Layer 8 of a small transformer language model trained on English Wikipedia (11 layers, counted from 0, width 96).
A neuron's activation on a vector x is GELU(weights . x), where the dot is the dot product.
The model reads these tokens: "h" "r" "im" "ad" " B" "h" "ag" "a" "w" "at" "," "\n" "S" "h" "iv" " S" "a" "h" "as" "ran" "am" "a" "," " G" "an"

The vector x that enters this layer's MLP at each token. A number n stands for n times 0.069.
0 "h": 2 14 4 -7 0 -54 1 -2 -2 7 -1 -1 4 42 -21 2 29 16 13 5 4 19 -35 9 12 -8 -4 4 4 -4 -2 -16 16 4 4 19 3 6 1 -4 -4 41 3 -2 -9 5 -7 1 17 -8 -3 -17 1 0 1 23 -18 -28 0 13 7 -4 -32 29 0 28 3 3 2 -95 4 23 33 -2 5 1 -4 -13 -43 -13 -1 -14 -4 -20 5 -12 1 11 9 -12 5 4 9 -1 8 -7
1 "r": 9 -11 21 -9 -13 -42 -1 10 -4 19 30 -2 -4 -27 30 -49 -9 -13 -14 -12 19 -7 27 7 -3 8 17 24 -26 27 9 -16 15 7 12 -20 7 20 3 10 -1 21 36 -16 -21 16 22 -4 -19 19 21 -7 12 -10 -10 -11 -6 3 -2 -2 6 -18 -25 6 -16 9 21 -4 13 -43 -19 -6 25 0 2 -8 -2 6 -76 20 11 -6 14 -19 13 2 16 -12 9 -6 16 30 0 -38 -1 6
2 "im": 2 -40 14 7 17 -20 -11 -8 29 -41 34 -42 -9 6 11 -11 -9 12 1 -5 13 11 -5 -8 17 5 14 6 24 15 20 7 -19 12 10 -9 24 23 -8 22 6 8 28 -6 -52 12 -10 -4 -16 11 15 9 18 9 -1 5 34 -15 4 -3 -3 -13 -24 6 21 -7 6 24 21 -55 7 20 1 13 -16 -13 1 -32 -50 0 -13 4 -15 -5 25 -11 1 13 -12 -27 10 -14 -4 3 -1 -23
3 "ad": -12 -27 12 -21 -18 -19 21 16 47 -26 -3 -24 -23 15 -2 -2 -33 13 23 -8 7 -20 -5 -8 -10 -20 16 -8 13 8 10 6 -2 18 11 8 38 17 -19 -7 7 30 10 9 -10 9 19 -20 -17 19 -30 26 21 7 19 10 37 7 -10 -11 12 12 -35 -20 -11 -8 -23 24 -32 -22 -1 40 -6 13 -9 -23 -6 -34 -21 7 -24 9 -4 28 9 20 -5 7 8 13 -22 27 -33 1 -8 -5
4 " B": 11 24 13 -11 -13 -41 15 11 16 -25 -33 -9 -22 -16 -19 8 0 -6 7 37 -3 -11 51 -22 23 1 25 -13 -15 -7 -7 -10 21 0 6 15 27 22 -11 13 17 1 -9 33 -7 0 22 14 1 -11 -6 13 -33 -26 39 11 -1 5 -5 0 9 28 -18 -10 -8 4 10 9 2 -53 -20 11 4 -12 -11 -12 -14 -17 -57 -11 7 12 5 3 11 24 -3 -8 7 14 9 3 17 -19 -28 12
5 "h": 12 -17 0 13 -13 -51 -3 17 -3 15 33 19 -14 -14 11 3 27 11 -4 17 13 -25 34 -31 8 -13 17 3 -18 -8 19 -4 10 -8 -3 5 29 27 -5 0 25 -12 6 19 -26 -9 -28 9 -9 15 11 12 23 -4 -7 -15 13 -6 -2 3 4 27 -27 14 -10 -4 -21 -11 26 -39 -20 32 -5 12 -18 11 -21 12 -58 16 -4 29 1 -22 -2 25 18 -8 5 -23 -35 -21 2 -14 -3 10
6 "ag": 28 -24 19 -20 -20 -23 -19 -1 29 -4 53 -15 -29 -43 21 25 12 25 -6 25 17 4 17 -32 4 4 13 8 9 -18 14 -3 9 -15 26 11 16 -4 8 12 32 -21 29 7 -28 17 4 -16 -24 13 15 3 16 10 -11 -14 16 -24 0 14 5 6 -28 -10 4 0 -6 17 -5 -30 -12 11 4 -2 -22 9 10 21 -56 -8 -30 -6 3 -6 11 7 17 2 16 -14 -28 -1 -31 -10 -12 10
7 "a": 4 -13 54 -14 23 -11 3 18 17 -6 10 -14 -21 -23 7 18 -8 -3 -1 16 -4 -13 43 -42 5 4 16 -9 -26 -11 21 9 18 6 23 22 34 -8 -21 -3 28 1 -6 -22 -22 4 -18 -7 -21 27 -1 7 11 -6 -13 -14 17 -11 8 -21 17 12 -46 -13 -16 8 -9 -1 3 -22 0 -2 14 -27 -29 -10 5 -1 -60 3 -15 15 -8 16 1 9 9 13 26 56 -7 18 -9 9 -4 -8
8 "w": -22 -11 7 -1 0 -26 17 41 9 -1 -3 -3 -2 -16 -5 -2 16 15 -9 37 -9 -10 21 -46 11 17 17 -7 -4 22 21 13 13 3 20 -23 34 21 -8 -3 41 -37 19 -15 -30 4 22 -19 -6 21 -26 -1 -5 0 2 -23 25 -13 -17 13 -1 10 4 0 -10 -17 11 20 8 -39 12 6 -3 -19 -28 5 24 12 -46 11 -25 30 1 1 1 10 -17 7 2 -15 4 -29 -11 -37 7 19
9 "at": -6 8 38 -3 1 -29 -2 -18 25 -30 16 -27 -27 -24 21 17 16 12 -30 7 2 -29 1 -8 15 -5 27 0 -18 10 37 -14 7 -7 27 6 23 8 -17 14 22 8 29 1 -19 -1 23 -4 -2 33 -5 21 3 -22 -1 -4 19 2 8 -18 -2 5 -35 -2 -11 17 -35 11 -5 -31 15 37 11 -17 -27 7 11 15 -47 7 -25 5 25 1 -11 37 -1 -16 3 5 -5 -13 -16 11 -39 -4
10 ",": 2 18 2 -8 10 -62 -4 12 17 9 -2 -2 -3 -7 -8 -9 19 3 6 2 -20 -34 18 -23 45 6 4 -11 -17 3 -3 13 -13 5 -30 9 14 -7 5 5 25 31 23 -12 -6 -1 18 -8 -1 -10 6 15 -23 1 -2 -5 30 4 2 -33 24 -10 -7 0 6 2 -8 21 0 -77 -7 21 8 -13 -16 -12 25 -15 -43 5 -18 12 8 11 -9 1 27 11 2 6 -24 21 13 12 -3 21
11 "\n": 17 9 -12 -46 19 -54 15 4 9 -17 0 -2 -12 12 16 -20 -5 -7 7 -20 -8 4 18 13 -20 -6 30 -29 -19 8 -21 -3 -11 0 10 17 7 6 20 21 17 25 31 10 -48 -21 7 10 9 -39 12 6 -23 -21 20 -8 -6 -5 6 18 0 -21 -23 19 -3 10 8 -2 17 -53 8 10 -6 6 -10 18 15 2 -38 -5 12 32 5 27 0 -17 21 -2 12 -21 16 16 -2 16 2 4
12 "S": 22 9 -9 -5 -28 -45 26 -1 27 12 -14 6 -3 6 25 -9 -24 -9 -10 34 16 -15 21 10 -5 -8 2 11 -3 -11 -20 30 -5 -17 24 17 8 27 -16 40 -21 -13 10 -1 -14 -44 -12 -9 -1 -13 1 12 8 -8 26 -3 -12 -3 1 20 3 14 5 10 -10 2 11 12 8 -45 20 21 36 1 28 15 12 11 -62 -16 -19 14 4 -2 -4 -1 -40 9 -1 -18 3 16 -11 7 -26 -24
13 "h": 25 -19 -27 22 -40 -73 25 11 11 37 11 8 -21 -15 4 11 -2 -22 -18 6 -6 -8 20 -13 -14 -9 -3 -3 -6 -7 15 17 18 5 13 -2 6 28 -5 -12 17 -7 21 8 -22 -30 -19 1 -15 -1 5 18 43 19 7 -20 -8 -19 -3 10 -13 15 4 17 5 -10 -29 -8 24 -28 9 35 21 11 -3 -7 -16 -5 -49 5 20 -4 4 11 3 14 4 21 6 -31 0 -2 -12 5 12 3
14 "iv": 9 -37 -5 -7 -27 -20 -1 12 31 1 21 -46 -19 -25 43 -6 -5 -18 -11 24 10 3 6 17 -24 5 1 14 -16 7 28 5 -10 16 36 -14 5 -3 -6 -22 12 -20 27 13 -31 -32 9 -30 -7 33 -11 -4 -3 27 21 -15 12 10 -3 -3 -21 2 -27 -5 8 29 -13 28 8 -31 -15 -2 3 0 11 -9 23 -1 -22 -2 30 -6 41 9 15 18 8 0 1 -7 -23 11 -28 19 1 -17
15 " S": 24 14 -1 -18 -14 -34 5 12 8 2 -9 -12 -32 2 13 -9 -16 -20 2 44 4 -10 70 -6 8 -5 -7 -1 -1 4 18 16 9 -3 9 8 18 2 -19 18 8 4 27 -19 -15 -22 -1 -9 24 -4 -26 14 -9 18 34 18 -13 10 5 -14 0 -7 -16 13 -2 11 -19 25 20 -20 -4 16 9 -13 9 -16 -12 1 -80 -14 -7 8 -10 9 16 13 -37 0 9 -24 17 13 -10 11 -29 -2
16 "a": 26 -12 14 -13 4 -24 26 -2 1 14 -14 -3 -27 -21 -16 10 3 -30 -17 9 -7 0 9 -22 -9 -12 -20 -18 -11 -15 16 27 19 -12 68 13 28 17 -33 23 38 0 -3 -21 -18 0 -12 14 -9 -14 -3 17 25 8 19 -22 -11 2 20 -26 -11 6 -22 1 -8 -7 7 -5 5 -15 -4 23 23 -1 6 5 -6 9 -59 12 25 -25 -6 19 2 19 -17 12 16 29 -12 10 -24 20 14 -26
17 "h": 24 -29 -21 20 -21 -33 32 18 12 26 -2 17 -25 -43 -8 -4 -7 -5 -11 -12 -1 -9 14 -14 6 -8 -11 -9 6 8 28 8 9 1 23 -9 26 30 -7 0 24 -31 10 10 -22 -7 2 -4 -3 11 -19 20 28 5 -2 -25 6 -10 -4 -11 -10 3 0 9 1 -36 -23 -13 28 -8 -6 28 22 5 -30 -1 -2 26 -74 28 24 6 -2 -2 10 23 11 23 4 -17 -13 -7 -18 -6 13 6
18 "as": 4 -23 22 -3 13 -6 6 10 17 8 10 -16 -50 -35 4 -5 -32 12 -11 27 1 -5 5 0 -7 -15 -14 5 10 9 19 25 12 -4 22 10 27 -8 -7 13 17 7 19 -1 -21 6 -3 -29 -14 7 -16 18 21 10 11 -6 9 -14 -2 -12 -8 -4 -47 -8 9 -1 -18 3 6 -14 -4 29 27 0 -2 10 12 17 -87 14 4 -2 18 25 13 12 -11 7 13 -5 -15 15 -50 15 -13 -13
19 "ran": -6 -24 25 -18 21 4 -4 4 1 -4 -14 -18 -35 6 2 -4 -9 -9 -2 7 -21 -1 3 20 11 19 -7 13 11 12 -9 28 45 -13 6 -28 30 7 27 23 22 9 39 -21 -10 4 12 -13 -17 21 -3 10 -4 12 11 -18 4 4 19 -2 -22 -18 -36 -7 5 -4 -9 28 -3 -11 -15 34 4 -24 -9 -10 31 1 -92 -7 -10 -2 -12 28 11 -3 -18 -2 6 9 -3 2 -13 -12 4 1
20 "am": 13 -16 18 5 -7 -10 -3 11 36 -37 -13 -14 -18 16 -6 -25 -9 -18 0 8 4 4 16 1 5 -6 1 6 0 22 8 25 22 -14 21 -13 31 -24 2 53 28 0 27 6 -7 -21 0 -1 -6 3 -35 17 31 11 6 12 -3 -19 4 -25 -17 2 6 -12 5 -28 -28 15 22 -16 -20 36 19 4 -10 -2 12 -20 -65 22 -12 -8 -24 27 -20 3 9 18 9 5 -17 -21 15 -20 -3 -20
21 "a": 20 -11 27 -8 -15 4 12 18 18 -15 -20 -11 -23 4 -9 -4 -18 -12 2 9 -14 -10 2 -13 12 18 14 -24 -7 5 11 37 13 -4 47 11 29 -4 -27 41 21 11 4 -2 -4 -8 -19 6 -9 0 -26 14 5 4 9 -11 15 -18 16 -23 -11 -5 -22 -16 -17 -24 -1 -3 -2 -15 -4 39 7 5 -15 -12 8 -12 -75 39 0 -3 -9 28 -19 -1 -2 10 18 53 -9 23 -7 0 -7 -24
22 ",": 11 14 -10 -9 0 -48 11 22 16 0 -12 -3 2 -13 -21 -19 2 9 16 -17 -20 -16 -2 -18 44 12 4 -16 -13 -4 -18 21 -1 -4 -17 -6 16 -17 -13 39 23 32 29 -1 -12 -7 21 -5 -5 -11 -9 22 -23 1 4 -3 16 -8 14 -28 2 -13 1 -10 -2 -10 -1 18 -4 -69 -9 34 -2 4 0 -6 15 3 -51 36 -7 8 26 21 -12 -8 20 17 2 17 -23 24 9 4 6 7
23 " G": 23 33 -13 -7 -42 -42 4 7 52 -22 -4 -5 -13 -8 -20 20 -3 -14 24 28 2 -14 43 -6 2 -18 7 -4 -32 -24 -11 4 -11 -6 47 1 2 24 -3 43 21 -2 24 11 -21 -9 5 11 -2 -20 7 20 -17 -8 9 12 -4 -20 24 0 -15 7 -9 -2 -17 -10 -10 12 16 -48 -1 15 13 1 7 -11 -9 12 -40 -15 -14 36 -7 -4 14 -2 -28 2 12 -10 16 -1 -8 5 10 19
24 "an": 9 -7 -15 -40 13 -20 -15 -6 49 0 31 -3 -25 -19 7 21 2 0 18 5 15 8 18 5 -14 -6 -7 2 -17 -21 17 -4 15 -15 29 -23 5 17 4 15 30 14 6 -19 -25 -15 -3 -11 -26 6 -20 28 32 -5 -2 -4 0 -1 -25 3 -6 15 -49 23 6 -16 -4 -10 7 -31 -5 -20 8 32 -27 -35 -3 26 -29 0 1 5 -5 33 2 10 -20 28 -6 40 -12 -8 9 -11 13 43

Each question shows the input weights of one neuron of the MLP. A number n stands for n times 0.0058.

n74: 15 6 -8 -27 24 22 -47 20 -8 3 -14 21 -29 -32 4 8 -26 4 19 -1 -9 -14 4 -3 -9 8 -5 12 30 18 -9 27 15 -39 -4 -2 29 -10 -20 -11 -1 5 3 -4 18 8 -29 -13 15 -6 -52 8 12 7 31 34 7 -43 -18 -5 14 -14 21 -8 10 -14 28 1 -10 -11 -12 -45 -19 10 3 36 39 -12 6 25 0 -15 11 -31 -17 7 -37 4 16 -14 -29 -22 25 6 -11 29
On which token does it fire most? 20 "am"

n243: -64 25 -35 19 6 2 -5 8 -10 7 -6 7 -8 8 12 27 30 6 -9 20 -6 -14 -12 15 14 -7 -25 7 16 -14 -24 -16 22 -4 -30 3 7 22 0 -2 15 10 -1 -9 5 -28 -13 -27 20 9 -22 9 38 13 -19 -9 47 7 -23 36 -37 8 2 47 -30 -34 27 28 10 9 -27 7 -34 1 -7 -20 -14 -4 6 -6 7 33 -1 23 36 -23 -2 -8 -28 -7 11 1 12 7 -17 -20
On which token does it fire most, and how strongly? 8 "w", at about 1.3

n87: -28 -1 -22 -10 -2 3 -6 -29 -15 -2 0 0 -5 12 -13 -13 -11 -26 -12 1 4 -9 -41 14 11 6 3 12 10 13 16 -9 -34 16 -22 28 19 25 38 -12 7 2 9 16 20 1 -3 5 -9 25 -44 -4 13 1 -60 25 38 -23 12 -10 9 -31 12 -9 -9 -31 -1 20 -8 5 33 16 -31 18 1 17 -31 -22 -2 15 9 -28 -11 5 20 3 48 24 -34 -48 44 -2 25 8 -23 15
On which token does it fire most? 2 "im"

n62: -20 20 -54 9 -4 -22 -27 20 -2 -2 -6 -12 19 -20 5 44 15 23 2 -9 22 -6 1 -11 20 -18 7 -8 1 -22 -14 12 -14 -9 10 13 -18 13 2 25 -14 -22 8 35 10 -5 21 14 33 -18 -21 5 -1 1 4 1 30 -25 3 29 26 -15 -10 35 -16 -16 10 34 13 22 12 -22 9 -9 27 -49 -38 29 9 -31 25 7 -3 0 -5 -28 5 30 -24 -20 -2 -9 -6 27 -28 2
On which token does it fire most, and how strongly? 23 " G", at about 2.8

n57: -46 10 -43 5 1 6 6 7 -1 3 37 -35 -23 -5 34 -5 10 18 6 -12 -24 -24 -4 9 -6 10 -18 -12 12 -13 3 2 14 18 -3 -6 30 10 0 -16 6 34 18 13 14 -20 14 -9 -11 4 -17 -24 15 -22 -5 -6 1 -32 -7 3 15 8 22 -30 19 -9 -5 -20 9 12 40 -7 19 5 16 4 10 -8 -5 12 32 1 22 17 -61 6 -11 13 -32 -11 24 -15 33 -27 -38 10
On which token does it fire most, and how strongly? 13 "h", at about 1.1

n226: -23 2 19 25 23 -5 -17 -26 9 28 17 -9 -24 8 14 16 -30 -17 50 40 -19 -26 25 -15 -19 16 -48 -2 17 -24 -9 17 26 11 -9 -32 32 -14 7 1 1 32 5 -2 19 11 -3 -1 29 -9 -36 -1 6 3 -13 -10 -24 -65 -19 5 13 13 31 10 -13 -7 -14 11 8 15 -20 -11 -5 -6 1 6 31 -30 -9 -19 17 29 -13 26 -34 -33 13 10 -4 -6 6 -1 8 -11 9 -3
On which token does it fire most? 20 "am"

n109: 11 1 7 14 48 39 3 -8 -9 5 32 26 -16 -17 -6 -19 26 8 -24 25 7 -24 -45 -7 -14 -17 -17 -37 -20 18 18 15 -2 10 -25 4 34 -36 -29 -49 -11 17 8 8 -14 35 -13 -9 -20 7 16 -21 28 -5 2 -4 -36 -2 20 4 13 20 11 -2 4 -38 -37 -13 13 -13 7 -20 28 23 4 25 4 6 -3 23 1 3 5 -18 -40 -18 -19 8 3 -5 -6 -4 17 18 11 3
On which token does it fire most? 18 "as"

n265: 33 21 -32 27 -17 17 19 20 4 -1 42 4 -3 -1 19 6 16 -13 9 42 8 -1 -9 -17 1 34 -9 -18 7 -37 -22 1 15 21 -10 23 -37 -22 22 4 -36 -7 -14 -1 2 1 3 -23 -14 9 -29 17 -23 -30 -12 1 -9 -6 53 16 -23 -49 -2 0 17 -18 -17 -1 4 27 -1 0 -50 6 -1 -19 29 -51 -6 -6 6 6 -27 15 -18 -9 -3 -13 2 14 8 46 19 2 9 -24
On which token does it fire most? 21 "a"

n148: -10 48 -6 -24 20 11 17 -7 -46 16 17 17 39 4 -27 23 3 -19 9 38 -23 -17 -17 -8 14 -21 -18 -2 -4 -35 16 13 2 20 -18 -48 -22 3 -29 10 -33 24 8 10 60 2 20 7 -18 -17 6 33 19 1 -32 8 -22 -3 25 -3 35 -27 32 -6 27 8 -21 -37 -19 -25 5 -8 -24 5 18 14 5 -4 18 -16 20 12 16 8 -5 -13 -1 13 -12 -8 -5 9 1 32 -6 -18
On which three tokens does it fire most, strongest first? 22 ",", 10 ",", 0 "h"

n140: -11 17 -32 -6 2 18 -45 -11 -6 25 -27 9 3 -18 -16 -12 23 -5 31 -25 26 -22 -26 12 26 9 -14 -1 22 6 -6 -6 -12 15 27 20 39 -14 -22 -26 1 -3 -3 -7 13 36 -21 39 9 20 -32 -12 10 3 -17 7 -2 28 18 -39 9 -3 -20 -8 -14 10 -19 -6 11 15 26 -4 -4 -23 -12 55 -17 4 11 -27 -2 21 -68 -27 8 -19 18 2 35 25 0 14 -3 38 -8 -33
Its two highest activations, in order, are on tokens 7 "a", 16 "a"

n191: -3 29 -8 16 -9 30 -17 0 -30 19 -15 14 18 8 -13 29 -38 -13 30 14 -3 -14 -40 7 9 -1 16 -43 -3 -15 -2 19 2 -4 -3 -31 27 9 -52 -21 13 35 -47 -14 28 -2 -46 9 -15 -6 5 -6 -18 -1 11 -16 -32 -3 6 -6 -23 -1 27 52 -22 10 14 -1 -30 -3 19 -9 22 20 25 28 7 7 1 -10 -13 25 20 -15 -61 39 37 -16 -8 -40 1 23 -15 22 -6 -6
On which token does it fire most? 12 "S"

n51: 15 -1 4 11 -6 9 -1 -24 -17 3 -13 29 8 -7 -58 -2 46 35 25 -21 14 18 14 26 -24 -8 -20 -14 60 24 -41 5 -9 25 -7 -24 20 18 -14 15 3 3 4 -9 -4 -17 -15 12 -2 20 14 -33 -8 0 -18 -39 24 -9 -10 -17 19 18 35 -28 18 -5 -1 -13 -39 -7 -21 -60 18 -36 2 6 -36 37 11 2 -41 1 -22 13 15 -13 25 16 35 1 36 -34 30 3 -19 29
On which token does it fire most? 8 "w"

n303: -9 -12 -24 0 8 34 -48 -8 -8 -23 22 -39 19 -5 -27 -14 56 -26 -8 -11 -19 17 -23 -11 -13 -21 -17 22 -14 -15 -3 -24 16 44 -34 -9 -12 20 -1 31 -1 31 34 30 21 -15 -3 -7 1 33 4 15 -15 9 14 -43 7 26 -24 24 -7 -20 -31 22 -17 6 18 -22 -6 16 53 -6 -31 30 6 6 -13 -1 38 4 42 -25 8 -13 6 40 -31 3 -8 -32 3 7 -30 -5 -11 18
On which token does it fire most? 14 "iv"

n52: -12 -10 5 9 -25 -7 21 -4 1 19 41 -14 -30 35 -1 -22 -5 -9 33 13 -12 -27 -20 -18 -12 2 -12 -56 21 -3 -20 -19 28 29 -36 -22 -1 -10 -28 -55 7 10 -18 -17 19 31 0 -8 19 1 1 27 -23 10 1 20 37 3 7 4 -34 10 24 9 -5 -19 -34 45 -24 4 13 -15 -13 -1 -3 51 21 -32 14 7 -18 1 2 16 -29 -8 16 35 -27 8 -16 21 25 -6 4 5
On which three tokens does it fire most, strongest first? 3 "ad", 10 ",", 22 ","

n221: -17 28 -10 -5 -5 12 -28 1 -6 -6 2 7 35 7 -1 -1 34 -2 1 -2 9 14 -4 -26 12 17 -44 -9 1 5 -11 15 28 26 -8 19 6 1 -11 -2 38 -18 -9 -11 6 4 15 -36 37 26 -20 -25 -35 -9 -12 29 22 -32 -5 -20 -5 6 20 -1 12 -33 10 4 1 -10 -33 -17 -24 8 24 11 -8 6 -20 8 32 -23 -2 -38 -9 -10 16 -37 -10 -1 39 -3 2 6 13 1
On which three tokens does it fire most, strongest first? 8 "w", 0 "h", 22 ","

n198: -15 13 8 9 18 2 2 10 -16 18 -5 0 18 -4 -5 -23 -6 33 -26 -11 -24 -23 -17 23 23 41 -2 -3 51 -10 -21 -26 6 -2 3 34 4 -18 -25 -21 -2 18 -14 -6 -3 17 -4 -14 12 17 -9 10 -18 14 -6 4 13 21 28 9 -6 -21 35 -7 -27 24 -29 10 -3 26 25 -33 -18 -16 10 8 25 -26 17 -9 7 33 14 -22 -45 -33 -10 -40 -26 -28 -45 39 -13 40 5 -19
On which token does it fire most, and how strongly? 10 ",", at about 0.1

n308: -19 35 -19 17 29 -30 23 14 -11 11 -5 -13 18 0 15 2 -14 5 15 16 -2 -37 -20 14 -43 -34 -11 -11 -14 11 -11 4 -17 -20 -20 17 8 8 -16 1 -2 17 16 3 11 12 -37 -28 7 15 18 -21 4 -14 8 19 -16 -16 -1 6 33 -6 37 15 2 27 31 -32 -17 5 -1 4 37 -31 17 27 -12 -12 -1 -17 9 25 -18 -19 -18 25 -39 -1 -18 -32 -27 18 6 -11 39 -9
On which token does it fire most, and how strongly? 12 "S", at about 3.1

n167: -3 10 -14 -12 16 26 11 -14 -11 51 9 31 36 51 -48 -3 -7 -18 0 -13 16 -17 -5 -17 -6 9 -52 -23 -11 -17 23 -1 42 -24 12 -15 4 -17 -3 3 9 1 3 28 8 -11 11 -45 -8 -14 -11 -45 34 -36 -4 -50 -10 -19 -47 -23 26 7 24 10 20 13 1 -7 20 18 -21 -14 29 38 19 6 10 -48 -14 6 0 -7 -21 -7 2 -1 3 4 -8 28 -5 -6 26 10 4 17
On which three tokens does it fire most, strongest first? 24 "an", 16 "a", 20 "am"

n130: 23 12 -11 37 13 -4 9 1 23 27 19 -4 14 -3 -11 3 -17 10 13 -17 -9 -16 -9 22 13 8 -4 -11 -33 2 19 4 -5 18 -6 -9 -3 -7 12 -16 9 -6 -5 33 13 26 -44 -11 -13 8 -1 39 16 -26 -27 -17 -7 -52 2 -25 20 -6 51 17 -2 -25 -19 29 1 23 -24 1 0 -30 -14 31 22 -31 -19 13 12 9 -12 -8 -4 -17 -25 35 7 -14 -10 -15 -2 2 -14 7
On which token does it fire most, and how strongly? 17 "h", at about 3

n184: 5 6 -12 29 45 -13 -4 -19 13 3 14 16 -15 20 -15 -22 11 -14 54 19 -13 -19 -8 28 4 -26 -9 4 20 -29 -44 15 -42 21 -2 -23 -5 10 -10 -33 2 6 1 -1 11 5 16 -2 -20 9 9 -6 5 17 -25 -8 4 -2 38 -24 1 -31 -5 -1 9 -12 27 13 -19 9 -1 -26 9 10 11 13 19 -6 25 9 -1 20 1 8 27 -14 -12 44 -34 -37 4 5 50 7 -20 -22
On which three tokens does it fire most, strongest first? 2 "im", 10 ",", 22 ","

n335: -46 -22 1 6 19 14 3 16 4 -9 23 -13 13 13 1 -10 12 -14 6 -9 19 28 -17 -6 3 -59 1 7 -5 -14 16 -20 27 5 -33 -22 -4 -30 -9 12 6 19 -16 -20 17 -16 -2 -2 31 -6 -40 -10 2 14 11 -34 10 27 -35 51 -17 -32 -4 30 -44 34 -6 29 9 21 -20 -20 24 28 5 15 9 -19 38 5 18 26 4 -13 10 13 -12 -12 -17 -52 20 1 8 -15 -16 -2
Its two highest activations, in order, are on tokens 14 "iv", 0 "h"

n157: 4 10 -28 14 11 9 -42 18 -5 30 17 1 -10 -2 -9 9 -11 30 11 26 -18 -39 -6 -12 -17 -25 -18 30 2 12 -9 -7 33 -24 13 34 -12 18 18 -23 -22 16 0 45 -6 -10 -11 12 23 -12 -24 -18 1 9 14 37 -21 -47 -8 12 -4 -18 -19 39 3 -8 4 26 -18 -15 22 16 11 18 -19 -19 -36 28 9 -5 -17 -34 7 -21 29 -11 -25 -8 31 -9 -16 16 20 13 30 -33
On which token does it fire most, and how strongly? 0 "h", at about 4.2

n102: -8 -17 18 -15 22 -23 -24 -34 -20 3 32 -18 -7 30 -10 -11 -37 7 18 31 8 -22 11 -19 1 17 5 -22 29 -9 -10 -10 19 8 -23 -5 -14 4 -18 2 4 -6 1 19 19 36 -39 13 2 -11 -1 21 9 7 -11 -15 -45 -19 20 39 3 -54 -16 -8 0 -38 -1 -22 -18 42 13 -50 -43 34 37 12 -20 21 18 21 -7 -39 -9 31 -9 6 37 49 -34 -25 -10 -57 37 8 29 16
On which token does it fire most? 24 "an"

n35: -19 2 0 2 19 5 -26 -23 -2 -24 -13 -23 -5 47 -32 19 -7 18 25 -5 13 14 14 -2 -2 -11 -5 11 -23 -42 -34 -27 0 6 22 -9 13 -9 8 3 -16 12 3 25 31 1 6 0 -51 24 -3 -19 2 11 -14 -1 -17 -7 3 10 23 -19 16 44 -7 39 10 -44 -33 -3 -43 6 5 20 -17 -2 -8 -13 36 22 8 7 -11 21 12 37 17 11 -5 -11 -3 19 9 4 -25 -16
Its two highest activations, in order, are on tokens 0 "h", 3 "ad"

n82: -36 2 -15 -28 13 16 -28 -16 -3 -6 -23 -17 1 -27 -43 38 10 -9 28 13 32 -15 10 18 -35 -21 2 0 5 -27 -14 -51 31 46 -21 -10 28 -5 -33 -12 -3 -13 -1 16 2 -18 17 32 -1 29 5 -15 -15 -6 6 19 5 -10 -1 28 6 45 54 -1 -19 -2 -9 15 10 13 -23 -25 -11 6 -9 -31 -14 -28 -2 -22 41 10 17 1 -13 40 -18 22 -9 9 36 10 27 2 11 7
On which token does it fire most? 4 " B"

n112: -20 52 -22 41 -25 2 -4 4 -12 37 26 -17 -1 -13 -21 42 4 -9 -15 13 4 -31 32 14 10 -14 5 10 -14 -41 -48 -42 35 6 -15 28 -15 -34 -21 -12 -16 22 -25 37 24 -2 -11 20 33 15 19 -5 -20 -11 19 8 -15 -1 31 32 -18 5 53 -8 42 4 16 -10 -28 -15 -49 -11 -21 44 4 -4 -30 -56 -5 15 37 26 8 -16 -1 -11 -16 -12 -17 -34 14 -5 17 -20 12 -23
On which token does it fire most? 4 " B"

n333: 11 7 -19 37 -12 18 4 28 -13 -18 12 -7 -2 -25 -8 16 -7 12 -18 43 -3 -8 -16 -8 -7 -1 -22 11 -4 -5 3 -16 13 -27 22 -13 9 15 -9 -16 -18 9 -18 -6 6 31 -52 -26 -55 32 -12 25 26 -18 -24 -17 -13 -9 16 -9 -6 19 -10 -9 -29 19 -15 -4 17 24 -7 -18 -11 -14 27 31 -7 -37 20 12 12 -2 -32 5 10 20 20 2 6 32 -1 22 -6 1 -9 39
On which token does it fire most, and how strongly? 7 "a", at about 2.4

n337: -52 8 -28 14 16 5 4 -1 7 30 8 -6 27 -11 -1 8 -22 -26 12 42 -23 -8 -4 -28 5 -3 -42 -25 4 -59 -1 1 -18 -2 13 10 -18 -19 7 -32 2 -14 -3 -1 10 41 7 6 -5 -3 -25 24 5 6 30 -23 -23 -21 39 -7 -24 2 10 24 16 -5 34 -12 -20 -8 28 -4 13 -7 0 -6 2 -17 8 16 45 14 -13 32 -27 13 20 -36 11 -9 -20 4 -3 4 12 -18
On which token does it fire most? 16 "a"

n362: -7 -2 -43 15 -13 12 13 -14 1 -10 -2 -8 -47 11 1 43 -43 -11 41 -4 2 10 10 11 6 15 -39 -42 12 -27 -43 -5 10 -9 -29 28 11 21 8 -18 20 -3 -1 -5 17 -18 1 16 -13 4 5 22 -24 -35 -4 -2 9 5 1 6 42 -4 3 41 9 -8 5 -22 -33 9 -15 0 -12 -3 6 1 -44 -2 -11 -19 36 26 -7 20 7 -31 21 18 22 -12 45 -4 -13 -12 61 -10
On which token does it fire most? 11 "\n"

n154: 3 6 -56 -2 4 40 -5 22 -1 0 13 11 22 38 -47 -8 -9 48 -40 17 45 -7 0 -17 -85 -9 -16 -39 -1 -41 -5 -23 52 12 -8 22 5 6 -32 22 9 1 31 7 25 19 -30 5 -1 11 -1 -3 -22 20 -8 -15 11 -17 4 23 16 -5 -19 1 18 8 13 2 -16 -4 -16 -11 -42 42 48 -20 -16 8 15 -20 47 -6 -21 -4 -22 -44 22 28 1 33 -10 -29 -1 -5 4 5
Its two highest activations, in order, are on tokens 24 "an", 0 "h"

n133: -14 31 -25 16 4 23 -17 -2 -9 -2 22 0 22 -22 25 -2 18 29 4 20 7 9 22 -20 13 -14 -24 -15 -32 -1 -9 -17 7 -10 -20 12 -3 17 -24 -19 -18 34 -10 24 -14 -19 -13 20 -1 -8 -18 12 -29 -6 37 6 2 22 -40 28 -7 -5 14 8 10 27 3 14 -53 17 7 -11 -44 -9 9 3 -31 7 9 -10 -13 14 7 -31 8 50 -46 19 9 -17 29 7 27 20 -43 3
On which three tokens does it fire most, strongest first? 4 " B", 15 " S", 12 "S"

n37: -9 19 -3 44 8 13 -34 -9 1 1 25 -36 -3 -1 -1 -7 -1 29 -16 6 -22 -9 -8 -18 14 -9 -11 12 -10 -20 -9 10 -5 -6 5 -3 -16 0 -31 -5 34 3 24 -2 5 40 -3 -32 9 28 -11 -28 -21 50 16 -43 -3 -14 -4 -1 -9 1 18 -5 5 5 -13 30 15 15 -18 -27 12 -19 27 -66 -3 -55 8 22 26 47 -14 -36 -31 -11 13 -22 -5 3 20 35 5 -3 6 -24
On which three tokens does it fire most, strongest first? 14 "iv", 2 "im", 10 ","